Layer 5 of a small transformer language model trained on English Wikipedia (15 layers, counted from 0, width 128). Numbers have three digits each and are written without spaces.
A neuron's activation on a vector x is GELU(weights . x), where the dot is the dot product.

Input weights of the MLP neurons that the questions are about. A number n stands for (n - 500) times 0.00076.
n0: 235280490628636334500395440601467484466567546426565258619589486739574488434442435459604494579547605371397533476486596503503638486347414433513449422595478544395414683291510359316700621507493522639455497433468254600517503649721663432330610418574613451314497575417500483641542474463565455659673526431640517625490374371425586310491652517529437606348456604510553566367480503663447256606487
n35: 491431419347483537447523427419386828287755468378543540516486539418641613670575558835358631474391772280592537532858507542684434454577431437473321558500483549585500431393634382643598525590568438655574528525540364439427619452471447409461403488581637476556527475531691702456314469380578500529647418452450566483402486493547517542245364577376366440257507457378233397422393593520523612557473
n39: 478500420732566342617393483571587742408579485275627698603364589349307388465508520449409747409521563516394698626448335293532547373359625580524594411723524752557297491446488555629223584517585605319384787345417504235471362421574286536745556507249544723465692449475612616647481389378504371509492744553460687432625577376385647259340322508448381639609691705281442529742562559609731561725463
n46: 392410705523570442546699381408510493607638451393392480716374684597354441516692590291417597515549575523243469406679591630497427644567610699770421497678500651358518200493649500461538415482277477439408486525477625313665639433576563707543493590418590672533483590476602514449408368421585370332645566538477489389521309588496503424626497458649570419400553577560539566774375400373274404595459
n54: 369590245763364689450369250581606326394596479482523565605292422661411610475652552543312552516475504345590611626342249572325434574458496519496602407485681600507401421674408433542341273735429457692345500696620781500275414434557690335395378574507795415616515473417445375668510508349408596421295567365511550442630474478398558518437553592313685398396647609435508560475666688388691459640526
n80: 393444644611367381578592544481603673404489624674519465561426470569199569580655332511451347387313541356412518442465463548518625766411758192536409736541412531639700407386568741515565320561562605374496341474500446280400550420493196547466465592458484569578475546393758433379392408398507597600721569500479284251507626421611479406589569496532743450248545436444485500493342341685562598460617
n144: 518568294552560480605577456387655578700701552507525454511273205602536295545707484631443467368341240349657543415296432372596406340721521658622414645354420575386592575639481331540430537517422455457174390682370675450532648369392586573717533497541615383515597426472724688373576215557582457724473618205439641792566664400541588410390261613392571315516447477416552235507686378641548457469346
n159: 278376608470437407732603350732816500496400666325577591580468549442653364667585488537477453477277693448326624617587441389454476398230681444508219457484745596539662212484588267540296677451543198662823532516326626454417450380548376550407627426574475368477458406626364500565629449363688469368374527516527620325438523534451580652391578240439402515400612685619666433750476421492518601439500
n163: 478582565128500472433495285519519444269620625235755134601567515547515358738589575441532662504282553581740785557664242381574533588318754495585480824763381545636376595605500475697472306500500063314551305553628086184519440388397385431524247683388973720491606500548550462578504557422718412594265655448848611385411458181480629424513540577721533514432392477419710481420538536575496388407500
n166: 487524528430454483457483521691532514507435470523748616595659646567561556483497678924595516572509641493428524644452415326627401325536456608374291563420351707577557315394445434615507518548507517635486620529653393441525487457557643493493522394374568434425448570557400418572364528435384503604658626391626582705451261111416644470693553511486606589518440517233614236447313578779400444600528
n179: 549369507403447414508688420457592433511573525330547441658347587519391339579279643347471567575484640438307594588588481485459483406819672663730610511633518525523343704561537389577336216346560666668478484453401629418665320430608274559457277425332618560438415342546580765762601511477600683616530783594606654721676294496366651514380428705459561415407496376373519337614359675485403470589591
n219: 513503529490533457515709603493478554483545586354651514666581697478448198458435431409542463456576380423567493490708688478518439144259577253435546482538602569366566381522700473585428493546514681708342312511486450582415573640638200400590508434448484587339240401695546504532456350534431496377511435638676678656432241329508386656463438619390277290395472465500570438503262658482662576368565
n243: 404607528332529089600482383593496639402364623436695640480380669453556435424496259763497386559564720497336543638702427471532608417408588333334553478615458603374683283434535372537539749232532376689259422381434453543511533551421510390403352500449379450622422553343614434556606402388473479458518615320441279556450457426560588383497780633549416493448448730603438322473402396432531432716565
n259: 492669395438409301684834276395405726627467465500611393553438509590365430445354492679555439458442644150557398489474762521344496419225522412725483512390358756484483427641444731671532399342655594427685432273599542218770463590508552560738655638310438545362448491831711363488477549729651617496504369553444421552557472520744440457656287504288615264614480484529450615670455591394419553327255
n261: 197216439591268595335575605539585447493594645572584329575368604741579522376367359612500493398394453408532530493431589605612473344465642488569600683639430646534399476283327592386477512492603390716647670701378443319543514443740712451695310414449463390511244500678674313388482512349511319375395504588876610522743443470484526438296682586436681586457496519266562381540438507595493523274458
n268: 277345415638674345608740500399674411530580644540516489562453626520714311489473301569345628534302387410653554588450424520328393386528657423492639625298375638285607492357496721528589431250660361330450626298610554485520680490545617515719347486593432481436200520667521412550518508618740573450523437116572384684353659546451573489643526372462670519423575447245496453522709405874478325454571
n279: 358537561555399519377647539615746611504488526345641354363519605600329551614473573653586511364283604352493535594390445285492578488441549683295565123580380599708551439676477520330466647298289400519470464436407693443256479547515532405312528690222617611411360270363549382511482461520657630248530492535365650470439374542629432721432317563712558594460655425618500244595585511515237650686651
n317: 496566583540700617520641280433400572410679475386687515656446460298618612460360451611585592408471693368528424557431697403321544242593693586367365656449555688603481387519399336539628669244636391508523397394607383466795573410381472391322404642590467629526519436608536454481496308524626707436552508603345695459504232384572891547667428399496435690520467607589434684270370298693475398264477
n334: 307164566465382500721581594521581592672612591481517542618658410337647443554444414594497416294534579299370388587602459426526289424625377575430420606301561509457486458473529500622484414577513525599575352356616463500456512500756467543648307477443565497561265399476426547347451520404481431293461507613700459627510414634427380522307345657406497383654548384486453396585329378563554384513670
n358: 412385477493543359472605492658593306373480529464888324600574612354599518584435304624663421358371413585593332478533664422455554408477626183577339584599679599588508736589398448488394635367573371606447393472459386511625465507445507526392314503285471282222353540527622660308468392456536568630376569346750433519500356443275658299536376783583678515302581589563255253435581400718482405337646
n379: 418504504574624474481587470358613471574382644584624547465624434560377528642485322651374444420243608332448607503472439356605471589174701538642340556419356652228579445654354637458485312324504407364482531535713355449599384314542622485771582477323412652277343449440339500536679492427732456331533664381612504602581419559270624624479542626412601606577800554466428522535403406722472559753560
n392: 388582508384406416479678521396479247469587638622420398640496745743671557442528629538402711479660634083602552564616562393488447217591697467500652423370508646314430470598532330583572483462569469672584483475433590628578600311627574639614624507219566589633603386414654714556362545303531460333409581362224873536340320377436405450496473525484414246592356378389549182588365711383381415652257
n399: 506527640612497270642598405631563616438546523361414429697402511884582428365503331460577300497538586543503703458390317468456463338599398311559677438454627326286602496605483486571688486652349513647503615276617612401475465518536418466522431608467354414493683522384372314524529235564471551277476483396567588419616411476591497513516510695351472554411599403514521514605671497411782311490704
n430: 272562511482546599437660446684515670504418450378512329472593468298763504343443542492408518343449551390667268511427597264422534699597605551298827515626615605267547423527489604422296575512637566338338445390504779553531560607442348523559251668257607287478657273612432310526444465563662425512440607573615559634753326459424686496628446637511685220398412363496539481392469504610518288616504
n453: 437420711356723565463627485630471536316371507290669416433482530626619548638396525492444463621451563316426493530561581430387405587375443552590402460590535400431416320529511398441443507542683542711151579601381423532735546348438382493579584497349465489406298492460584765634757365096609471218574500590560548489589425507466599417422394281433507525221386752460548326602507385565404432617507
n457: 229448422322558443552787445600380571429500520348522622715562631360474337431689586657476426549370329441630543635546566398588345466566477404748406435589657503450544397493359462445674804534604545536362623278350407213471606509462624532575636612391508482517564372664678401521540348534544489629525561637608526718582557373515475425604357695324533292611628552306489587415562570629660343433338
n458: 460507621538540496474662551541720479480422562551568440756639670467616435321514504817538382450533631239554471514584379324426468523253420571670519601358444607507676389376489307637529575561392420493382418232391302543636424570466612475410576650500223727657376390625481393581433325669644439527426576348658648588450310390549535362449339722337690351563503356426324562432569528619387522707504
n460: 459350335567534618374739474489715327307477444549601514656417647712565591518710385574410677516415554382514581618799519251475362500746504569403582667635568482537300512263493426283478488640667603834518562623413462339508435438606584463724551539316625511421566644357677625587177313477482305469478507392569652387478415423325398426267465489617361325408621381496477474479463583515489415570589
n464: 210405439317425565647556458319604387396496566400534357569471393639293593598561553590342592440228437390549292508513146508380579291400708631566577745407329492529338478401456594500439314397651582577585598487675667468379323514656441476483673663551416447326496513488427258452504364827624783630644340504830408572589346653539512570309314412307760684563524702471450286666512187533601431488484
n489: 530655794374590556570681578732374500379599409330622359564358559452500355527332540609687425431669750291515456692402508545496535349422543541488694151350461688754770342708722432504385417386644411436389267463457511317643718539412409460554301441508443196407658340655402439579459354525382512572437294484625508453496424437732587546444412562409289409517380360566622419481374687692572196238593
n490: 470574604296549556430315360388693492462562596303555307560328420723625293531648298399606730350473655414605504625350488512263439614261496433419394778475414723625389337733233279463556675610750310672560521750571301564780545568519607564441376633488719428543369534479560685635519345307446792419480642374476479342628356651394789365277661550587492555471539527360455541439504617569465484564589
n499: 392598430582536430757500572464476632474472626430496496646266471578726404549757602426363456493550634421493410790757444655328393688336512407649475613508435466571376400631296179400442549336434447515256488581629595523504543328526642473357347615593534578602527315444558580546424496695548705786377755410462372312558411384352534231581407564435239450569466504480281784311599591832385449678598

Each question shows a token from some text and the vector x that enters the MLP there. A number n stands for (n - 500) times 0.01.

"Davis ": 611618355484464523356525413508426324591457374561479580550542510547511488480344602540620508849650483729540591445464533396521573422614454505483449435575508398428526590371461618439604535481475499406479626522529514453465538564548596484455510242585363329363428543586524443635482517499417419440372394588562364474393462546351552473523595432543496495601525478474578645376525626448454539332507
Which three neurons fire most, strongest first? n166, n0, n261

"| ": 649648433499608615351474607527474389432409505685510624503739529372463702546458385362561456544385547512637426200475486595514454522433355507469565607343497469523474567420503576551511423453532605525568477419597368532601602302464578419465510332558502549503384415482470440478517566409409519434626253570377534485463620526356571461583557381556491586412545476545613489547505511457489909590549
The most active neuron and its activation: n379, at about 0.84

"10 ": 621575491520530626425392594405456354602414454673439473380533495442446633484622483579690487826496537513437532368687462594516491598629526459506487556574519329617491654422330416607478525470486598532514480657354547474527527615490368410541496324592368442462597583406672428352588463439581407586527573437507415412375428559428402395401437364623412603552475334608495563528528477479437458311599
The neuron with the highest activation: n460

"me ": 641453611483399601562303472466565367607315518650218625443596452350506392583552533495594545766628525423486558302566540507573519564576668552436479469447535630495310595352485581554550600544476397418453634648447398562397446531682398412479394264525588583552544533303422440502429540503530560415511412518441496581392388466437572464491604466604410587382498584546360525378490595522463538524547
The neuron with the highest activation: n0

"eter ": 627423460474525557409416352502569412517518426725347472543527487563590627380463456494598403850590388553561502414511454587505577449625498458446520412499535349552478548491497662465465524570663486477404649497475532532433500610532442595550376362602378249330453786511460407637413585547397481494539430500625391490438390502519430441617619404433488531545502419466452548430518612297483450512533
The most active neuron and its activation: n399, at about 0.84

"School": 686459458381567470506267450284297515566384366559401475580605469499456674307514538439435540609497579615457329375671554491569558588501428438466511525462514479576603588363764501454553306607356483510403333583563455637556636749623470635563526402627480519592436503409292627511499452391396413426345588531342544652462438586500500613432642492557559483558477399514464624465485496450651501396523
The most active neuron and its activation: n219, at about 0.34

": ": 642516435474546659541401327428346410460681413695433496360571404476552600393470510555444607713564522552624384399364587515446454507541514561564530478617550415279478407654413633619530420479574464291561611562426414461568484473541543475458630418661479372646624538564409405417476590393457577545363597526599335534575461459472420580486422480302479534585483590607607623393343554577375395434617
The neuron with the highest activation: n317

"11": 628628634590477667402538687513440296596555448721490430376779551439344537369365569743561441532458517617466326335415591383501510546636566446532428507505471529584547558522493512473549445335461526493521596494553552563472618551465446285503493371556396419596569545313352337353507367476622416534519405574400558593435487601595530448399409554609476479538531413579464462700398468479339943320475
The most active neuron and its activation: n279, at about 1.8

"lost ": 436357515484354484491405580574739423335418328413378511381607480492626655564550607500536521781629487424512240423434669633696425585574468555423451457510563503481524488636539460483383397315504677352423726497470566518550461528514558420440493328718528410404701501546377445544453595531435570600520396483597381523488526525407521533469360451500395556335445536576503497546440524372623563517387
The neuron with the highest activation: n464

"Regional ": 664333526439559328533500493399495435517592432571519594372583516406478548425490626230478498824581334670368556375434577473533541626563447529461463456481482454423790451441665376500422512553559619534511410462458559521515374583313546518646662295640507375409490460566457535412505551490504429480496344542468426495416556589469495622582623530496448494457572498472573436581504497351589701441452
The two highest activations, in order: n219, n159

"at ": 716414521470520599229371744499319441375331514463564513352566684549409563596539530457562461716616571492468709351535395507612488671568359573703459522474417571379320474354563586554542528293475547522409555519550630554427439452517348445454445364762446601461370669515448580469495533501459455571480544559369490605540396743489537646325356482513540569441420420450482523458455545556531485488403
The most active neuron and its activation: n179, at about 1.1

"Bologna ": 681452377470404454491472449404485441605478316640498488283539424478507616472458541524570399840658436669477689243485401389574543602622413534463437376529528378465359555469415515562455563653616707615459540500496533589529480514585575462527400331520518424525650440438466430493472489427492569473379451507569425594437453558469526461599716257451361481564528487353556479488497537545619463524502
The two highest activations, in order: n166, n54

"master": 740529398607525444471212485583455556458432322494367533518625470358398538434504503571483505612558706496522367463455456492621511494416588472431458342503517451454463411274641541491287465497354620458507434452533544636297750677600452620621384418607538410420456607535390629430589500524398499534483548601453577579473402516471626525374665549563573627691355320480444583520515480375587579368546
The neuron with the highest activation: n219

"Kennedy ": 647591375415480452470452423348363385487371378695351611406501420681533516449427500486543562858591444743522627507593531428471536603585404527507458432550648451549467624431500614430611492538542541444490667555470475592491473477655614514531628306562454387495451672470469436541468447363441413416439487558533478524419439503389553538401589299528410443579565447378551497383564519449536429392402
The most active neuron and its activation: n460, at about 1.4

"Women": 720354430322561614589351459431269626455403332537357575546742542336377579334476593478510606542550532544446415275581498535394596564637571460511528467427565398392534481492541580589412402446429586367568434581466638720497666696551416542573570393602614282571475647407284494381519525504512403625557455459449457657485513421497582495521590607520572347447547382653284571554559480475640473336476
The neuron with the highest activation: n430

"of ": 721507579658476401367365601441403470401437332538299451436606518509463666413416419503470545768585592777443595517609521464551606528569406541431474372457504556412348457388609365432357608444297551570517534396405529612558571364400400513597718428517479537554294557454448690523586443552628464485477564467420524581330468479532602588635480308434630502480506568644632449441535467388522529487439
The most active neuron and its activation: n453, at about 1.2

", ": 528616478424433527458281507459443505501529538569363576353543539474844637318529477416538534840545558562451435376438422555489312535389516434565564537530469488590487327533412595345513484494485531569449674618505447649483542520297544499519405283544632503492597621320456514442473547530506585581476577492387366472560571526436570419615492383608554494480504582545359460433498445470529727487522
Which three neurons fire most, strongest first? n499, n490, n243

"Curling ": 417319574435574504563460588436627561446550342561391458405710413400616543387460488530546645837579367835456426477427465380557544626813536518505402562570472430470510431448481528353437499491495540443464455596543534556440427536578677524487502352711381420471339592472479470459438573521470581550492491449511392547273415626324478519439560587410508439557594456598416490428547533438629438381552
Which three neurons fire most, strongest first? n334, n268, n358

"Both ": 443565369412501605324458402517380337623481370527411438448616592422501580557427472411488554764565477645441530299457431607559489438541530473494547481557496593501536334600475522433419482320654666648674477665434490565499542587379518448524374335625424561418504616525395599493566512478474659499667356531427368660536554564597450521366466252614391709343537388521456623577385311439554555534492
Which three neurons fire most, strongest first? n464, n453, n317

"7 ": 695728540410437516320506704365483283499272501654246591442365525468526577582586516547604446708614622618430607430460519576563377587565438502473496534566478421540515551419417295563473625540498798407319386571392528711423598428543516556581440388603404427501565625382447425633456545427483353616376552490484463443531441515562483415613555371556450510463524311491453452431558561604356520562612
Which three neurons fire most, strongest first? n499, n460, n166

"remained ": 597596632502490486281380587672321463475420347412425526143498478608561513601567626362621485714597483669508517544323453587619433543536430617347636496439506706446470451409542515463517580259409601483420574499491570521516547638511483343399563421551425470401627509463405564482533622544416217630552471438410433555431554429614516669573688339422378579526481480555411663506406505494513409437377
Which three neurons fire most, strongest first? n489, n0, n166

"–": 550529512469344469577492642383448524407480446662612382448524480341583493472478485588610523567457484841514630345417314351667559384462628585388515612463398392568431466503519660522405378549449519608575508538476562642464429503479350253440507368598417475620401446537573386493458575577573383641554397588444557406454527421414636626527253419467691602667478487552443466562484627453399903487557
The most active neuron and its activation: n464, at about 1.6

"Policy ": 577489467429555322526393600409391484423583383597399551344541384603509489337592516369530579816580395758483551332404574458488525612764528493419420473471551463452572574378593534475579481560545594545548557396520461587394492543441518543600768274560440433449411693380482511530432548455485425426499518560539455406558477416476561572399761406436385450509463483420506480472604448282655542549600
The neuron with the highest activation: n399

"and ": 443547479452429500289353564565518452501462262581455604331470444388603678492483462537370496840619576635473421347447356560502536588516487399590528565562485641494404567514506510536573538504475548524519456557461480493485617516426519427542568349596582421551539611367578377645445732540407380605500363473474516434396562612450547520760457661543468482541160564422429455554435453414406449553494
The neuron with the highest activation: n166

"to ": 693546526403502465355375585619470413473377367297506467242590607519499536488390628477539616775556448663459666268583503547558352468517603466517529621628514561521317654439458605515472348435498497406454525546557409242484429519583321373473520454611582602471575544467370510483524485545617426668421484387557479513391383394461550555620529502718580700372465606484557597480495471288512496552476
The most active neuron and its activation: n163, at about 5

"(": 772570628469449389434322484479413389457568302718570486443550413443469551572525561524613523664579392559520576325394680465611575527479371460294451416480489630460450619636413449468409463495633444346549445571658334569537489584199362545479430473543451489619497457606453554450462581590487564487564402546365479332505575675467600417512525455558561478668527459539524621355446555552409654478561
The neuron with the highest activation: n317

"research ": 616451528446514429445310544623423409482644230526272485342562431479523485390519595563464562762545516650398572538451512458556406676559537510466552499380709482540472431291634598505597535541424684486485463534496554678355518526488453540588507310658481465574449668488590535531459451407520476444431554501542473332493371535403457618625765405381485378521459443448568507597505424365522309563700
The most active neuron and its activation: n46, at about 0.54

"barri": 563521485542481503539342543591236424508540496719318474260651488405717522551616579567358563450576490415352222518515642490471517539426406631425670476405576410510696646592486443411580507380391626566447322449571522457419378604591555488452654416801408544482480445428388635371545599555387384656560470696502479623495418545369426518491649417556416465483452464406536560639555313419571593590470
The most active neuron and its activation: n334, at about 0.65

"==": 697363444362653500473420611632603468427292361488478507481543379512453656495405565554691647548689581678459418236376532620400481377432472467431538370427455673407464480514526534506538597482609529544648459475557524413562635614428593376522439285575592401507588442525470628229452523610549299466515448560466532394269477444382549486680471344530472584548654651513469400458619501307474742528469
The most active neuron and its activation: n166, at about 0.39

"\n\n": 667434531646585514398251393575441331393439572544420543334538563361608675336425512529460540482676644708537471397541505498388442463498425579611466546541384382408592291588487503536590540511510474672580535670633374514522469626471593405460458246687285533428429468724539504305420460470554485567479469393545582447438529364438544547545680588494491462537513396490502509480527646572441765482334
The most active neuron and its activation: n166, at about 1.4

"13 ": 464555478527473626456423725400606219686494316660437405506449462501583572453682534409540487716540312611526431380514516586501334725698449558495544532593507441494520647481316567479504485368602646465441431784449575621538560546496547492552501392590365367507495501476540464415487519392630341563385601367604420484388377657481471415430320504586519541554422333528483455461595482478480488332546
The neuron with the highest activation: n144

"me": 754513584535513647604178555525554453618381532589308476561702615428500370529540446532528523442597528396520270499584445412480555524661613420350633503320603404506468585496557527566486533482427495346492490628463433560510560743471456424324506367639670545601622423384508560462396596434452366508555561472300562617401379489410494399417640595537559487482600448600452495476359432402520675484559
The neuron with the highest activation: n392

"Social ": 607435399331412426546440531459448549487408428466349501403542425614434647458568535323369635759530367676439436339456475405460652485574447535472417382544482499592627550488606589687477589587525549519471515414394526557375525589494434539727672275647466351338476674549394550537420624520607405275593476563467467454404512409431529572582676380544429352433570632567440574503486422341539609598693
The neuron with the highest activation: n159

"quality ": 617453539418537471610471328434376442472491377489299395380536442527523588355580386401650559808616342578451489295410542574473548516674451476532597459452523356660536627446577581479494523715482620518469489411415512390458505568498408567632519259560276515404424744495489500584404609483558504460424462448546437493521458433592440542641764485437501418432566544538536595505483645286482563447588
The neuron with the highest activation: n399

"degree ": 674412509324544344450397547595403596493361420614393419361596541528400688473500523485430472748530615468507528430394535527666511574602457481537479425486494582550471536367650387444348286417474645477460539454456550681361481591574443598577428363527441668480391640519565634600534426505393579485380513339511498445519532521584622655508737340377476479431371422455560526253561575309533626587566
The neuron with the highest activation: n179

"), ": 426499505458598497504372470454432566597501383518506516409606489442569649263501529502369589728502482739516364146651480504545427520321469471566554539486596579493645307463474454412475583567407663449489567531419489521642551501186547555470479448588626410530452487464381407291545510606458662509573354492375393582625596388544499521608526486316517469573425606674421601422547561447492599555572
The two highest activations, in order: n430, n243

"2 ": 596546457504444451369366690318485325598374510614252482433409432462557648453636566447613455753548544661462606287519482625497442628637429485607496602618434473612441544437460325616448518594566706425424341530447466684490627460462479452665485385700384425474579654478449540597488513351441504552348582359460493491549466549595473460580628254514477606372521318436390455405610575554497603457462
The most active neuron and its activation: n499, at about 0.24

"before ": 637580402401434429495390543515350593472318521477573456464507629478419631501530519470544570790598646499495599229462509530506455574388494533550546487671402530560362641403520616581407504406555536407304525636564633449506446595519540429576373343608356517526677486461490399495496584666472455598569428513563379383578394467386577621577270490482506717303430458378426604449440440348408563555614
The neuron with the highest activation: n39

"centers": 684566456443488529522351568406270470601384473619378569329647513516501445311454575554439582525556494580459439372516543549518443524588556420375671518457588425382522454331658473516546398483321561605448421664529530568494727734590487531555482388769494537614413329325435679388389473428494446584440676586373490610491479612553435445569641470437558316514476413495438639551472331464742498458490
The two highest activations, in order: n219, n334

" ": 558446449631538576262460643519699261477427535636499542437588443420612661353427445517528420626433470580543583402462645527438531582455364542455464497484504533326667534573455563417427267392435544403608470431588472672454300577483705401481519379648451549516458425467403531513528642489612331424551464632397509529659446386622457589541536553548591428523468362574558473343352682435487780439493
The neuron with the highest activation: n379